Layer 2 of a small transformer language model trained on English Wikipedia (9 layers, counted from 0, width 128).
A neuron's activation on a vector x is GELU(weights . x + bias), where the dot is the dot product.

Input weights of the MLP neurons that the questions are about. A number n stands for (n - 500) times 0.0011.
n9 (bias -0.030): 464,406,514,616,551,444,398,434,525,507,485,690,733,644,471,579,542,601,448,586,385,454,354,237,290,694,525,529,488,476,528,516,430,519,456,366,433,486,438,701,574,402,631,507,699,516,348,659,564,398,413,353,407,623,393,431,353,443,338,687,643,754,497,627,678,476,372,513,567,566,587,419,380,375,459,308,510,578,375,562,494,537,530,517,516,572,545,403,651,627,396,500,437,543,635,354,417,611,419,467,706,425,557,686,479,590,360,377,457,451,606,615,554,560,597,361,450,563,512,662,441,455,553,722,583,513,357,441
n45 (bias -0.011): 661,393,514,237,373,804,695,747,485,466,609,488,775,725,707,575,511,519,692,506,481,561,342,218,415,569,578,610,440,411,483,543,635,449,629,447,519,477,551,601,338,484,483,520,396,624,357,648,576,570,487,490,538,334,498,352,259,553,494,555,583,695,570,540,671,477,365,674,437,545,599,325,468,506,602,305,384,305,581,235,321,259,499,419,424,484,599,430,583,469,693,392,544,405,278,367,470,509,371,666,704,338,749,651,508,538,382,417,577,631,522,613,350,671,705,624,441,384,456,421,605,269,354,492,418,571,335,518
n76 (bias -0.033): 528,483,551,430,661,433,636,446,332,557,581,591,485,578,467,440,542,549,535,576,441,595,462,551,613,518,523,411,404,490,448,425,615,377,575,512,396,495,514,516,462,443,196,355,535,356,577,509,507,618,589,450,451,388,537,575,476,542,480,621,596,571,456,628,561,547,643,610,359,462,526,493,473,709,464,455,570,262,419,621,610,441,620,630,500,560,454,462,473,579,428,589,475,589,823,387,264,566,650,651,720,591,361,354,462,528,459,307,617,552,234,457,344,668,547,464,549,423,592,637,378,381,677,662,436,551,571,389
n100 (bias -0.033): 579,378,552,585,492,576,466,545,680,465,513,483,446,503,470,483,577,670,514,583,639,615,267,471,389,302,335,477,569,193,514,477,542,520,514,478,708,493,442,541,342,433,411,426,593,678,719,534,497,700,483,564,494,426,446,587,558,644,431,271,592,463,336,630,350,177,510,420,592,550,630,523,491,412,741,562,573,438,346,225,445,376,371,257,301,601,687,409,438,592,509,496,397,465,532,502,516,488,721,516,463,843,556,515,687,568,500,710,362,724,476,442,431,436,442,624,662,489,502,514,587,575,650,338,578,516,337,642
n118 (bias -0.014): 550,437,510,668,386,441,600,600,476,547,520,773,631,525,562,372,636,468,660,579,330,430,277,400,457,523,432,451,565,416,484,534,467,417,532,469,463,527,638,447,546,485,377,677,545,479,607,671,606,517,639,433,441,327,586,550,198,559,489,551,607,543,548,507,466,554,474,438,607,654,459,389,566,309,511,458,379,455,408,528,649,795,549,442,499,522,586,388,542,575,667,485,677,539,372,623,472,579,749,443,455,466,514,546,597,583,309,475,404,614,747,479,461,284,393,131,550,486,264,413,519,510,451,397,389,457,579,559
n128 (bias -0.054): 538,380,750,446,495,532,485,289,411,475,554,712,624,673,122,584,876,486,470,311,262,716,428,489,605,529,305,498,623,504,667,426,573,267,427,429,727,572,671,309,551,218,529,709,385,788,846,423,418,465,293,472,493,418,535,285,423,388,356,235,768,537,520,542,423,623,691,470,502,332,505,405,375,475,768,355,433,514,558,480,496,463,315,561,362,393,623,507,541,540,843,784,504,604,652,648,260,611,662,604,648,725,541,417,611,727,340,437,661,343,394,693,351,558,474,470,693,610,524,517,444,310,623,305,821,445,593,403
n132 (bias -0.047): 603,372,649,586,462,443,519,605,597,339,433,489,350,599,547,207,479,745,418,583,572,551,568,599,521,587,666,507,562,377,616,563,466,635,546,533,637,298,419,467,379,449,587,470,698,611,514,648,329,529,355,484,490,547,662,353,597,360,234,494,463,629,616,275,333,299,521,722,357,251,517,761,454,470,353,295,633,716,550,434,638,672,538,672,312,542,381,530,397,611,441,388,550,763,501,750,411,779,607,464,502,749,319,343,223,521,446,548,415,615,719,506,554,674,234,395,572,424,641,654,445,604,544,458,630,230,712,465
n135 (bias -0.043): 601,414,260,660,638,355,658,657,520,446,567,524,424,447,539,560,486,623,487,654,378,352,474,582,560,454,443,606,223,382,547,594,513,587,586,451,588,282,629,462,449,590,479,547,538,397,334,587,494,464,619,251,470,434,631,388,274,570,310,433,441,486,508,630,407,353,501,552,634,647,566,421,574,492,529,345,468,567,399,626,604,359,450,404,527,597,634,420,319,480,534,639,549,537,452,502,361,587,499,442,574,530,568,612,686,600,337,466,381,497,351,432,496,486,338,638,555,544,576,506,583,706,517,454,551,583,657,349
n141 (bias -0.041): 461,398,575,622,339,512,616,738,654,328,608,506,418,528,314,566,765,576,642,384,403,572,235,620,709,444,545,583,398,326,626,243,435,343,588,577,441,468,646,558,537,323,324,657,521,816,366,671,559,607,313,412,623,513,718,264,433,269,321,442,645,655,446,392,412,443,490,763,459,489,367,610,476,368,676,239,542,241,389,544,381,525,297,521,611,301,630,494,555,420,802,608,478,654,624,567,275,484,338,462,462,673,579,420,463,692,405,390,513,731,295,398,310,473,722,538,504,615,391,342,559,438,431,438,727,516,615,875
n147 (bias -0.022): 741,437,293,639,525,540,570,591,443,280,371,595,457,377,523,354,604,669,568,496,396,482,499,599,513,533,509,572,188,367,540,409,515,388,619,436,549,307,675,499,447,566,603,525,745,338,532,535,485,580,578,406,666,621,546,581,407,607,471,857,512,346,327,271,525,638,710,576,437,455,378,377,675,498,605,295,243,368,223,605,512,686,414,677,592,667,568,304,452,431,574,560,391,492,491,414,367,523,585,522,642,618,464,538,569,613,498,536,704,634,336,383,316,357,770,563,241,319,331,410,313,356,624,346,556,508,655,508
n176 (bias -0.028): 561,425,328,459,527,566,605,464,374,421,610,601,492,442,612,443,560,484,244,417,371,541,622,464,381,612,523,640,287,553,554,563,603,362,476,419,575,521,615,450,451,632,575,631,575,459,443,582,315,440,332,581,480,346,681,487,536,627,409,404,535,523,613,486,631,503,510,528,646,469,568,313,488,555,497,457,346,478,481,517,612,589,298,290,468,556,606,564,561,547,624,733,637,437,553,572,505,696,544,585,615,443,343,768,464,581,283,411,346,528,451,498,339,396,330,591,545,461,499,654,430,569,394,567,591,635,469,481
n185 (bias -0.047): 419,414,518,616,598,385,500,586,449,621,180,494,369,620,603,402,613,474,466,464,447,337,431,354,507,417,622,555,359,421,632,534,580,789,587,405,442,579,588,578,369,484,467,631,570,416,431,618,503,615,655,579,523,316,662,495,519,571,582,566,365,514,352,438,657,459,512,715,572,611,605,489,649,578,587,521,596,521,401,615,585,494,575,335,423,411,449,510,680,595,415,412,537,410,528,278,475,487,450,666,495,404,487,493,427,592,451,431,462,611,430,565,262,596,583,600,527,314,338,354,551,417,480,405,601,382,405,591
n186 (bias -0.006): 442,446,525,557,475,549,406,537,444,623,485,511,415,578,462,502,484,437,550,663,586,449,537,576,552,431,470,532,637,260,638,497,432,683,487,459,554,612,597,364,451,436,520,608,559,555,407,496,555,500,623,572,559,510,377,584,546,422,462,475,507,536,566,430,519,447,521,458,353,507,418,407,498,469,592,512,443,484,608,569,564,383,518,470,503,430,424,520,428,495,350,622,371,363,431,458,539,436,539,565,445,587,495,496,511,551,515,540,649,621,588,528,443,615,449,512,562,599,442,426,432,480,566,431,412,708,464,543
n210 (bias -0.034): 466,340,501,422,466,590,475,577,290,544,426,477,683,681,476,427,492,609,481,606,591,542,490,451,313,684,591,551,429,462,853,369,714,322,477,223,489,432,697,465,456,701,470,308,727,553,461,458,292,313,547,627,342,694,338,596,571,616,271,657,491,434,462,607,437,413,406,468,740,563,501,500,612,554,789,439,517,417,500,653,488,436,422,554,286,564,441,503,558,478,484,393,467,444,641,520,528,627,531,784,429,607,491,632,638,553,495,736,587,617,493,572,425,398,349,509,584,664,497,457,454,416,267,697,480,634,462,350
n212 (bias -0.007): 685,495,444,336,646,608,567,428,487,414,444,636,398,512,409,314,527,619,701,378,527,738,338,413,429,441,563,531,325,443,491,511,457,369,529,375,622,503,375,603,663,654,310,533,664,487,761,612,440,471,539,445,509,332,539,491,503,536,474,688,381,370,638,388,295,443,655,554,381,603,552,610,443,506,417,483,503,243,337,701,659,768,435,445,564,536,502,518,523,686,511,478,460,553,346,612,584,636,603,362,589,493,462,521,611,626,455,431,406,567,349,611,379,302,447,541,468,638,481,493,589,425,389,338,507,271,401,566
n248 (bias -0.064): 451,342,400,700,770,638,615,555,409,712,355,479,578,809,584,253,626,596,599,712,347,446,440,750,568,386,387,638,346,486,445,161,461,376,491,447,786,428,577,372,420,605,415,673,905,441,673,511,727,788,638,487,668,592,476,387,462,641,216,610,407,510,492,567,440,373,381,397,411,521,548,609,369,377,532,417,530,445,499,559,581,473,542,512,219,391,558,239,675,594,492,560,483,469,749,543,406,603,495,641,527,512,409,580,485,582,418,346,711,504,544,505,643,281,397,375,391,434,413,451,442,462,466,563,766,691,656,373
n285 (bias -0.027): 558,467,436,474,355,500,483,494,731,530,509,510,638,534,314,308,537,559,666,385,306,509,346,352,571,768,709,665,369,470,547,341,677,412,367,532,573,393,567,444,511,672,523,684,583,593,394,538,349,415,397,339,577,495,437,634,419,522,480,328,683,459,690,364,693,262,467,501,542,337,557,588,534,303,426,498,639,590,498,496,546,696,205,416,380,592,624,672,626,591,494,583,648,579,562,519,401,620,436,646,717,670,536,560,483,541,491,366,306,379,443,419,474,520,471,462,585,611,565,599,163,328,517,354,519,422,325,551
n289 (bias -0.024): 529,394,663,417,267,536,339,509,657,559,512,511,533,690,579,617,625,603,578,620,497,480,409,554,470,571,639,704,475,350,581,471,385,346,391,369,714,150,619,592,468,209,488,597,597,664,351,584,453,602,306,598,518,418,467,459,564,547,269,559,545,482,687,388,743,431,434,587,441,549,586,567,474,447,366,246,360,507,469,638,400,476,424,313,579,472,372,294,707,517,695,571,652,491,516,420,460,477,437,519,388,402,342,593,549,492,545,303,591,377,654,403,529,638,413,391,477,531,467,596,426,467,484,503,672,504,338,727
n319 (bias -0.034): 575,493,527,362,699,556,399,437,545,435,300,722,403,581,452,376,590,580,409,908,618,259,570,353,465,494,622,528,563,327,582,610,514,551,440,409,380,490,486,584,456,433,614,593,651,416,564,511,506,491,521,371,558,518,563,521,625,558,568,564,448,649,369,402,612,449,646,527,632,532,501,397,710,493,454,455,465,387,275,457,750,530,702,407,631,320,406,463,484,503,603,443,680,495,597,435,540,360,638,451,462,460,501,497,438,611,290,625,721,682,330,480,431,385,472,449,442,410,498,244,361,456,556,465,484,483,454,492
n371 (bias -0.057): 598,330,425,649,749,707,683,275,332,741,264,477,563,500,500,459,763,569,567,482,606,631,414,724,557,472,457,532,544,324,498,292,452,563,588,428,686,392,713,446,411,373,409,523,604,545,550,493,514,775,649,551,528,340,644,328,514,688,408,568,375,351,492,343,313,285,402,534,462,494,625,485,267,459,380,540,404,515,535,627,416,567,524,563,253,537,592,212,729,585,546,736,631,562,850,438,266,535,497,718,761,466,143,676,493,572,366,458,640,455,765,444,430,449,267,491,377,315,359,795,368,523,397,485,738,578,620,319
n381 (bias -0.038): 649,385,356,350,175,686,395,607,686,522,463,569,398,514,425,541,443,547,706,479,610,441,711,406,362,678,472,768,253,534,684,805,662,437,380,343,593,381,789,581,574,281,535,535,573,534,248,614,516,400,476,485,480,518,461,198,376,640,286,517,356,465,653,442,489,724,733,641,377,581,645,380,641,630,596,239,300,394,462,533,601,301,431,481,370,289,298,360,729,462,478,502,554,311,553,628,549,490,426,600,537,453,468,581,707,553,312,205,559,528,499,668,341,593,428,734,551,587,472,594,400,556,447,506,587,528,237,664
n389 (bias -0.024): 505,458,534,421,692,544,347,458,408,582,468,678,433,557,453,473,596,523,427,570,496,300,598,509,584,421,498,516,654,450,541,540,501,537,419,447,443,577,536,394,440,500,709,644,511,546,474,487,442,433,561,493,643,533,567,526,653,553,552,468,515,507,420,433,519,537,560,505,481,563,456,406,676,530,541,576,467,455,382,526,747,563,678,408,557,374,553,396,473,477,542,522,537,380,512,451,459,411,385,515,563,490,433,453,443,545,383,540,550,629,440,417,318,492,482,583,530,392,539,314,560,384,606,607,435,489,463,475
n394 (bias -0.024): 376,461,540,615,485,589,420,401,588,562,496,547,472,423,475,611,468,786,487,367,366,655,502,303,557,555,334,486,351,230,626,317,438,555,609,433,581,518,567,519,555,496,428,394,492,427,343,651,378,609,441,300,515,390,632,419,377,508,356,669,567,568,623,591,571,421,641,700,338,572,491,517,441,443,505,447,441,333,489,561,403,501,600,640,531,490,579,575,471,633,686,761,576,612,599,432,554,531,738,427,573,483,421,475,525,623,311,407,638,541,455,585,453,441,613,452,512,688,538,551,458,397,553,645,389,412,546,540
n406 (bias -0.007): 439,423,314,647,563,442,641,481,478,567,342,607,421,372,398,498,545,706,504,522,425,560,294,603,410,531,343,415,145,505,517,426,466,517,360,519,458,321,638,481,408,700,399,642,900,584,637,410,412,656,368,402,587,459,557,436,369,623,415,631,688,404,516,426,685,441,633,457,282,483,465,529,315,602,611,408,526,330,588,611,618,770,385,555,490,549,524,357,464,587,362,670,401,362,976,554,483,561,392,587,619,407,595,698,428,573,602,500,512,368,476,531,413,202,537,449,565,389,421,517,543,597,584,481,677,404,572,613
n445 (bias -0.038): 529,383,602,512,483,118,589,496,408,575,545,638,540,533,461,547,363,623,692,463,583,338,528,239,652,468,412,496,415,430,620,354,555,694,282,419,511,311,595,413,593,546,677,412,734,631,467,547,611,469,429,423,468,465,421,461,335,454,414,379,446,589,604,685,560,411,253,573,507,455,591,446,466,372,513,427,598,763,625,387,640,528,377,667,262,646,639,297,275,595,520,649,540,477,596,426,342,410,716,479,603,505,177,557,708,605,314,718,627,690,624,733,371,546,168,388,837,657,701,545,679,641,420,392,362,512,262,800
n460 (bias -0.042): 569,510,611,368,574,582,312,495,321,505,450,591,574,576,378,599,709,590,492,661,364,423,410,541,511,599,423,464,487,369,520,455,590,466,459,420,562,522,676,390,401,537,580,579,536,494,576,540,257,445,665,271,569,541,399,505,362,335,499,604,553,559,569,387,565,437,597,514,484,568,490,587,630,545,420,489,574,523,480,379,655,583,545,393,471,362,517,500,572,487,557,807,514,457,448,575,423,462,461,515,576,592,443,380,448,569,445,454,523,531,547,538,275,415,544,507,567,500,485,504,427,559,550,430,520,523,409,662
n473 (bias -0.025): 544,390,507,623,498,351,733,541,425,464,426,604,568,471,612,351,340,587,559,620,502,493,624,499,411,507,601,438,262,438,456,486,419,555,416,502,541,532,513,352,426,633,553,542,591,425,463,436,405,453,601,360,499,456,419,478,443,499,246,360,736,659,509,320,763,541,512,437,497,555,352,349,691,463,325,543,617,618,555,438,543,646,296,702,716,643,506,475,517,533,465,593,430,516,575,590,552,663,517,550,568,399,163,664,518,694,496,401,622,503,601,663,467,538,269,306,397,529,447,456,590,493,497,479,384,534,557,490
n501 (bias -0.028): 499,436,434,537,527,440,514,432,544,369,275,519,617,526,697,423,387,593,314,441,541,576,417,682,563,588,747,573,364,407,511,283,556,725,338,396,461,623,455,454,381,584,406,664,759,389,553,471,477,503,489,537,596,388,355,658,248,476,574,399,686,309,441,290,410,518,485,588,465,670,356,699,189,537,544,358,521,533,636,610,720,282,515,603,437,468,463,546,603,678,371,657,657,654,654,416,452,463,330,589,765,642,260,426,665,565,458,363,531,461,631,576,482,501,442,346,639,218,372,731,513,555,510,506,495,733,554,527

Each question shows a token from some text and the vector x that enters the MLP there. A number n stands for (n - 500) times 0.022.

" h": 486,866,525,488,516,467,546,458,536,491,533,435,462,550,545,483,472,451,494,508,489,525,488,485,518,528,554,475,544,516,474,521,509,508,526,557,500,464,485,533,515,504,434,449,456,466,464,508,534,475,476,507,434,486,479,430,512,464,514,493,500,470,492,521,465,531,519,508,534,571,509,507,496,513,484,506,486,498,473,522,477,492,513,518,474,518,524,514,492,489,459,425,490,527,551,511,482,547,476,475,508,478,500,440,427,430,579,456,515,480,500,471,524,544,545,457,534,523,477,496,512,472,503,515,474,487,526,461
Which neuron fires most, and how strongly? n76, at about 1.8

"|": 492,875,494,476,520,515,483,456,527,517,463,426,483,447,498,505,521,439,471,494,525,514,477,516,506,514,541,500,476,528,465,493,516,494,504,502,484,486,431,468,369,547,511,471,450,473,524,468,456,485,465,471,497,520,490,484,494,550,544,492,520,492,475,469,482,488,516,466,540,514,534,551,444,483,464,513,520,486,503,474,513,528,512,503,522,518,498,523,498,479,495,451,549,542,537,508,523,484,484,538,533,469,495,543,501,438,527,509,448,436,517,495,531,528,503,494,511,460,545,546,534,516,469,518,526,491,502,473
Which neuron fires most, and how strongly? n501, at about 1.3

"g": 488,878,517,487,495,492,490,477,530,451,542,472,508,508,494,532,464,515,470,489,538,508,501,529,470,524,505,538,534,515,431,491,497,518,492,485,534,499,475,507,519,522,522,521,515,439,445,519,542,486,497,492,486,539,463,500,482,505,498,557,480,512,502,523,460,470,439,469,547,488,497,522,455,464,463,489,524,530,470,491,503,457,499,501,513,536,491,461,479,434,471,385,482,514,505,513,506,469,479,447,490,448,513,546,490,411,549,514,497,469,503,511,576,491,550,481,460,490,501,528,542,532,497,506,485,510,519,514
Which neuron lights up most? n9

"gh": 510,870,545,491,519,503,502,465,548,530,554,393,482,516,503,537,450,499,510,414,514,509,463,501,496,477,465,520,538,498,469,535,519,458,479,531,503,523,517,508,519,539,469,461,469,484,506,505,511,444,468,502,476,516,496,508,485,489,480,499,470,482,533,540,473,492,487,483,498,511,553,486,515,506,550,497,492,485,504,508,472,439,490,473,489,525,515,499,413,457,494,464,454,453,481,504,516,499,486,459,470,461,529,532,491,436,532,454,508,492,451,518,512,504,498,555,522,540,490,529,548,580,492,437,506,537,522,516
Which neuron lights up most? n100

"at": 474,860,541,492,500,555,555,437,576,452,565,505,535,451,496,519,466,442,453,487,506,495,495,529,473,488,546,529,448,569,489,530,474,478,539,519,508,441,497,513,498,504,493,478,455,475,481,480,503,471,487,504,436,493,525,479,529,510,509,467,489,459,500,546,483,496,505,484,514,475,487,484,501,524,501,518,498,520,469,518,567,456,447,502,462,518,497,479,501,450,488,504,482,496,477,518,520,497,497,426,517,406,516,527,463,446,584,513,488,500,502,510,551,486,528,471,471,462,515,525,552,532,502,485,537,488,510,456
Which neuron lights up most? n176

"and": 485,872,486,567,524,513,540,492,515,445,515,491,520,480,504,550,501,477,494,478,511,516,488,495,552,471,445,445,476,521,446,488,440,504,514,530,520,545,428,465,543,511,496,519,484,493,527,473,538,487,492,529,496,528,503,501,526,469,540,521,547,516,494,476,492,480,459,485,504,477,460,464,499,473,486,547,491,519,478,461,510,492,516,510,477,510,478,498,454,474,513,460,521,451,473,501,558,521,512,403,458,417,551,550,514,473,539,505,533,498,531,507,531,477,508,436,462,526,466,478,536,520,453,519,457,513,498,478
Which neuron fires most, and how strongly? n118, at about 0.46

"er": 483,904,561,511,509,464,491,480,508,508,472,503,439,483,525,545,514,467,468,486,478,452,456,476,489,463,465,473,489,510,444,540,438,552,488,536,488,532,501,516,509,505,526,498,484,481,496,521,519,471,496,428,468,497,523,497,481,454,539,484,489,501,514,507,498,544,479,497,534,513,512,529,475,455,469,523,490,520,507,501,509,528,512,488,510,507,518,493,523,442,478,420,502,486,532,518,554,476,524,428,489,455,507,496,497,506,541,496,503,461,540,509,501,511,496,472,516,511,473,502,513,506,521,476,498,551,457,507
Which neuron fires most, and how strongly? n118, at about 0.4

" |": 481,847,480,526,525,522,538,472,532,546,436,373,481,461,526,475,473,435,496,488,529,543,483,517,499,484,509,555,456,492,474,543,489,528,528,507,545,470,447,485,425,521,503,486,426,474,519,499,522,500,517,501,474,430,505,512,489,541,567,515,468,476,491,490,460,471,506,466,536,506,544,545,495,446,463,494,480,478,517,499,492,527,496,481,474,542,500,494,465,472,549,447,525,524,491,521,490,460,483,524,496,495,515,477,491,392,543,541,492,513,542,444,534,534,484,557,500,492,488,539,511,512,469,530,517,491,497,496
Which neuron lights up most? n371

" 1": 519,835,511,503,520,501,531,451,526,542,508,444,492,485,547,497,586,465,495,500,488,484,502,497,465,485,501,515,453,561,430,543,499,439,539,553,494,484,500,467,428,531,481,545,490,480,525,504,394,466,507,504,434,458,574,481,451,525,470,464,455,506,473,584,532,488,480,465,580,518,534,497,527,484,501,478,496,519,500,540,477,522,455,505,485,532,558,486,483,483,484,462,462,473,477,497,475,485,485,519,441,482,518,527,496,465,553,480,506,493,481,464,552,503,473,553,498,468,474,442,515,510,521,539,554,464,518,483
Which neuron fires most, and how strongly? n135, at about 1.6

" a": 468,877,526,500,478,476,531,490,503,491,501,397,503,509,502,489,473,439,459,490,510,496,503,488,534,524,516,507,508,560,455,503,476,496,518,526,519,469,477,548,531,487,463,496,468,497,446,502,505,531,471,529,490,431,454,536,523,474,462,498,491,469,535,564,544,479,462,524,509,524,518,512,496,521,453,484,526,524,478,543,495,491,505,495,478,550,515,489,516,484,490,463,511,504,507,487,498,508,479,521,523,441,506,559,474,408,560,476,521,427,490,438,555,545,516,491,501,491,503,506,516,440,503,504,512,465,493,465
Which neuron lights up most? n289

" 3": 502,841,515,475,516,486,515,481,537,534,534,440,508,509,537,500,587,455,491,498,510,488,509,511,518,489,510,517,465,543,437,544,503,429,550,527,504,443,505,448,455,517,502,524,464,471,509,482,395,475,525,498,437,455,554,472,462,495,465,443,445,526,483,575,538,485,483,466,578,512,538,493,507,516,458,471,482,512,505,540,515,525,471,520,490,527,539,510,521,475,476,460,474,456,469,534,483,507,503,516,459,469,520,518,519,460,579,484,521,495,465,449,521,520,457,533,485,474,452,449,515,508,486,542,536,476,531,480
Which neuron fires most, and how strongly? n135, at about 1.3

",": 482,901,494,487,507,499,501,476,525,497,463,435,444,488,511,492,490,400,510,478,501,493,546,498,494,509,478,502,509,494,499,575,507,484,509,505,502,538,506,486,521,491,503,505,440,467,452,523,500,457,510,480,432,517,520,500,503,534,499,509,476,520,478,454,521,551,545,512,487,491,496,514,562,486,492,502,465,501,511,506,465,495,526,496,497,495,529,489,493,424,479,413,469,485,494,512,508,526,482,490,513,470,537,477,492,463,512,512,515,484,473,476,546,557,522,558,496,512,513,474,507,527,494,507,466,474,527,480
Which neuron fires most, and how strongly? n381, at about 0.33

"e": 491,894,518,504,501,517,474,448,503,497,506,422,423,474,521,490,511,458,463,492,513,461,539,525,480,415,485,530,553,524,502,504,479,498,509,523,535,477,516,523,565,498,543,505,490,486,481,494,497,495,496,492,519,543,503,485,480,509,480,496,434,465,519,501,483,504,524,478,488,522,471,493,516,553,516,482,474,454,439,564,488,470,507,533,509,476,469,546,534,464,539,446,479,476,509,505,520,454,514,446,469,498,474,494,537,461,519,500,523,491,502,463,563,507,495,529,488,502,530,501,505,507,461,496,517,493,460,498
Which two neurons fire most, strongest first? n381, n319

" ": 484,861,523,517,476,509,532,458,530,504,502,446,542,506,545,461,503,461,469,480,509,523,502,499,470,517,520,541,514,557,511,456,490,512,520,515,512,467,467,514,505,486,463,496,466,468,454,484,501,569,517,564,470,500,530,520,551,520,476,511,473,463,512,524,495,432,450,466,518,509,481,463,480,513,514,528,477,515,476,532,431,468,480,490,487,485,494,523,492,479,504,443,470,489,477,460,488,507,493,536,469,477,482,546,459,380,625,513,497,483,530,504,567,496,517,437,494,511,501,533,508,454,519,504,501,499,527,477
Which neuron lights up most? n289

" St": 488,878,521,494,534,487,459,481,447,515,493,455,517,517,513,567,521,473,487,518,526,461,497,502,534,512,477,444,474,471,475,519,503,493,504,518,470,533,524,433,513,526,477,520,466,419,523,489,537,470,529,411,468,527,465,526,503,469,530,531,510,527,479,504,485,521,521,518,521,504,490,491,534,500,493,530,484,514,520,461,508,501,517,577,485,489,483,497,491,385,501,496,526,487,531,521,498,454,522,497,489,480,500,441,472,398,511,530,533,475,480,498,483,513,552,493,529,480,500,461,517,496,506,467,485,488,482,535
Which neuron fires most, and how strongly? n460, at about 2.2

"p": 478,876,481,474,473,545,550,488,544,511,493,468,491,487,513,455,482,476,432,490,517,478,525,528,465,497,481,509,453,566,457,509,528,510,528,540,522,470,438,484,516,496,502,516,464,470,482,484,496,454,432,521,441,524,537,502,501,509,483,446,460,479,513,562,511,515,474,483,518,492,549,495,527,485,502,479,470,550,522,496,505,466,465,478,434,560,534,532,499,452,506,455,490,511,515,521,514,488,494,471,484,441,515,497,521,466,532,545,499,473,486,467,601,471,508,534,490,526,486,494,527,530,504,476,540,483,471,473
Which neuron fires most, and how strongly? n176, at about 0.2

" that": 473,878,497,441,522,465,499,488,520,494,478,407,483,547,479,525,509,403,545,493,490,455,455,489,512,459,512,470,512,522,430,532,511,458,505,538,470,498,516,500,526,575,456,503,472,496,539,520,483,484,500,486,468,480,492,489,499,459,507,501,492,509,494,509,437,494,550,518,515,502,536,565,462,454,511,529,488,480,523,500,509,480,509,509,514,524,520,521,503,484,425,394,496,498,519,497,498,515,476,494,509,491,532,465,521,490,535,492,502,470,500,534,538,486,542,499,519,551,503,481,516,530,472,498,454,521,512,475
Which neuron lights up most? n212

"ag": 473,840,483,578,452,561,535,525,498,488,533,456,513,467,544,510,469,487,461,521,529,465,567,539,461,481,501,483,475,569,493,514,476,496,509,507,537,533,505,504,475,494,541,504,493,447,512,503,554,425,466,533,484,507,464,514,498,526,496,508,513,511,513,568,515,533,439,473,454,459,460,460,493,503,537,530,491,432,528,445,520,424,491,523,491,522,499,505,496,468,503,471,500,435,459,556,541,505,521,474,475,431,528,550,522,429,494,497,487,479,531,506,579,482,512,463,478,537,496,465,498,474,506,463,467,518,439,452
Which neuron lights up most? n45

"es": 499,977,485,499,506,519,505,519,512,502,506,486,505,501,480,483,500,490,493,514,457,528,496,520,481,517,470,527,475,493,493,462,484,484,483,515,492,463,486,517,478,506,475,479,498,524,492,526,467,506,477,488,498,485,491,495,495,497,475,484,523,473,512,489,506,490,479,511,514,502,498,520,494,479,501,483,487,496,488,471,493,503,498,467,509,493,504,479,518,510,522,536,510,491,492,495,475,507,508,512,486,527,483,483,488,513,499,469,483,496,524,501,472,466,483,491,520,510,510,506,489,504,493,486,477,530,498,514
Which two neurons fire most, strongest first? n285, n460

"|---|---": 525,752,418,565,529,520,606,495,543,535,438,385,464,480,540,578,484,511,498,487,518,542,470,500,520,507,483,456,491,479,432,496,432,500,521,555,454,539,405,447,446,481,494,514,522,513,509,473,539,482,422,546,486,542,500,498,486,566,526,539,509,447,489,534,552,459,500,458,477,548,486,515,493,488,495,447,485,479,525,497,479,513,446,496,517,492,541,469,517,468,433,515,492,475,492,518,477,526,465,540,505,481,469,506,501,396,565,474,535,478,525,396,560,517,519,502,498,515,546,525,543,584,457,448,521,533,473,490
Which neuron fires most, and how strongly? n406, at about 2.3

"il": 520,870,541,486,547,544,452,407,542,556,448,433,458,504,473,538,559,479,479,522,524,448,507,456,508,490,507,495,491,473,519,519,481,507,533,530,517,480,471,491,481,497,590,491,482,474,478,499,497,482,506,495,531,544,467,498,517,478,528,503,468,494,545,485,462,518,534,472,504,489,493,483,467,502,498,533,502,521,472,430,470,497,537,467,532,483,499,530,473,415,498,484,519,457,480,534,521,445,488,437,471,505,512,526,479,421,532,495,477,472,538,479,501,523,510,523,514,513,489,539,484,551,491,466,519,493,469,521
Which neuron fires most, and how strongly? n460, at about 1.1

"0": 483,884,502,496,468,517,466,483,519,496,497,437,491,497,518,477,530,436,510,519,490,426,524,476,492,454,539,447,497,500,427,497,435,492,505,550,534,520,508,443,492,503,539,488,523,475,487,497,517,483,518,550,478,510,504,495,506,519,496,497,484,517,515,508,527,480,509,501,522,552,466,499,530,531,469,528,527,481,500,549,496,503,457,531,499,486,512,552,500,463,469,476,446,449,488,510,554,515,450,452,467,401,471,569,516,502,537,490,540,513,489,522,511,513,464,501,474,496,465,469,524,530,491,501,481,528,460,516
Which two neurons fire most, strongest first? n473, n186

"\n": 493,872,483,529,523,449,468,441,516,486,444,432,487,486,474,504,447,466,490,480,543,531,479,539,504,486,509,528,484,476,472,500,496,542,531,528,499,461,478,501,422,526,517,497,443,475,523,475,539,537,521,478,466,514,509,529,489,518,491,513,556,485,463,462,441,473,506,495,486,516,495,536,448,448,468,528,535,489,494,492,519,514,514,520,512,530,535,503,462,437,490,444,488,525,534,475,488,522,508,476,449,510,531,563,494,431,514,486,483,506,554,465,568,514,526,521,480,467,530,533,519,525,471,547,465,479,541,474
Which two neurons fire most, strongest first? n501, n132

" the": 505,904,533,447,512,457,461,490,495,472,477,391,494,498,474,478,546,427,533,506,462,476,470,501,540,481,517,518,503,539,439,516,502,454,523,542,511,484,492,508,531,546,499,521,489,507,503,491,465,480,469,508,494,478,478,499,485,470,529,471,499,473,526,529,500,484,495,499,531,490,546,556,495,483,464,511,487,518,492,522,512,502,445,521,521,507,520,531,504,476,488,440,519,536,499,512,480,503,476,490,512,473,526,520,502,450,544,472,487,416,488,502,539,518,530,500,491,485,508,504,495,481,477,490,527,482,494,512
Which neuron fires most, and how strongly? n285, at about 2.3

"ed": 485,948,505,508,531,503,519,493,486,510,485,458,471,477,512,526,517,465,501,478,489,473,532,495,501,510,475,537,452,524,478,495,431,518,472,528,516,461,513,495,531,520,494,490,483,473,471,542,498,495,504,473,496,481,496,503,482,475,474,489,500,500,502,544,498,528,514,500,515,481,481,522,493,467,474,500,475,479,488,465,465,505,469,469,519,510,508,482,495,459,512,495,517,496,484,500,506,471,501,451,522,452,487,512,483,492,514,496,504,509,533,524,496,482,528,515,504,539,493,526,523,539,499,496,467,520,481,482
Which two neurons fire most, strongest first? n394, n135

" Un": 515,865,489,449,515,519,501,476,495,494,447,475,524,489,508,484,561,401,434,506,510,514,532,538,452,466,510,502,499,544,491,537,502,479,480,512,506,463,493,485,487,509,532,482,518,518,507,453,481,499,503,539,498,477,505,499,525,529,483,502,397,486,471,538,544,497,521,481,535,553,453,445,489,513,497,531,495,511,454,539,541,511,501,532,514,545,490,474,468,470,478,481,527,453,483,470,484,520,514,535,477,425,505,577,482,400,523,505,493,453,473,493,508,459,451,508,479,478,552,509,537,520,497,474,538,495,511,533
Which neuron fires most, and how strongly? n176, at about 1.1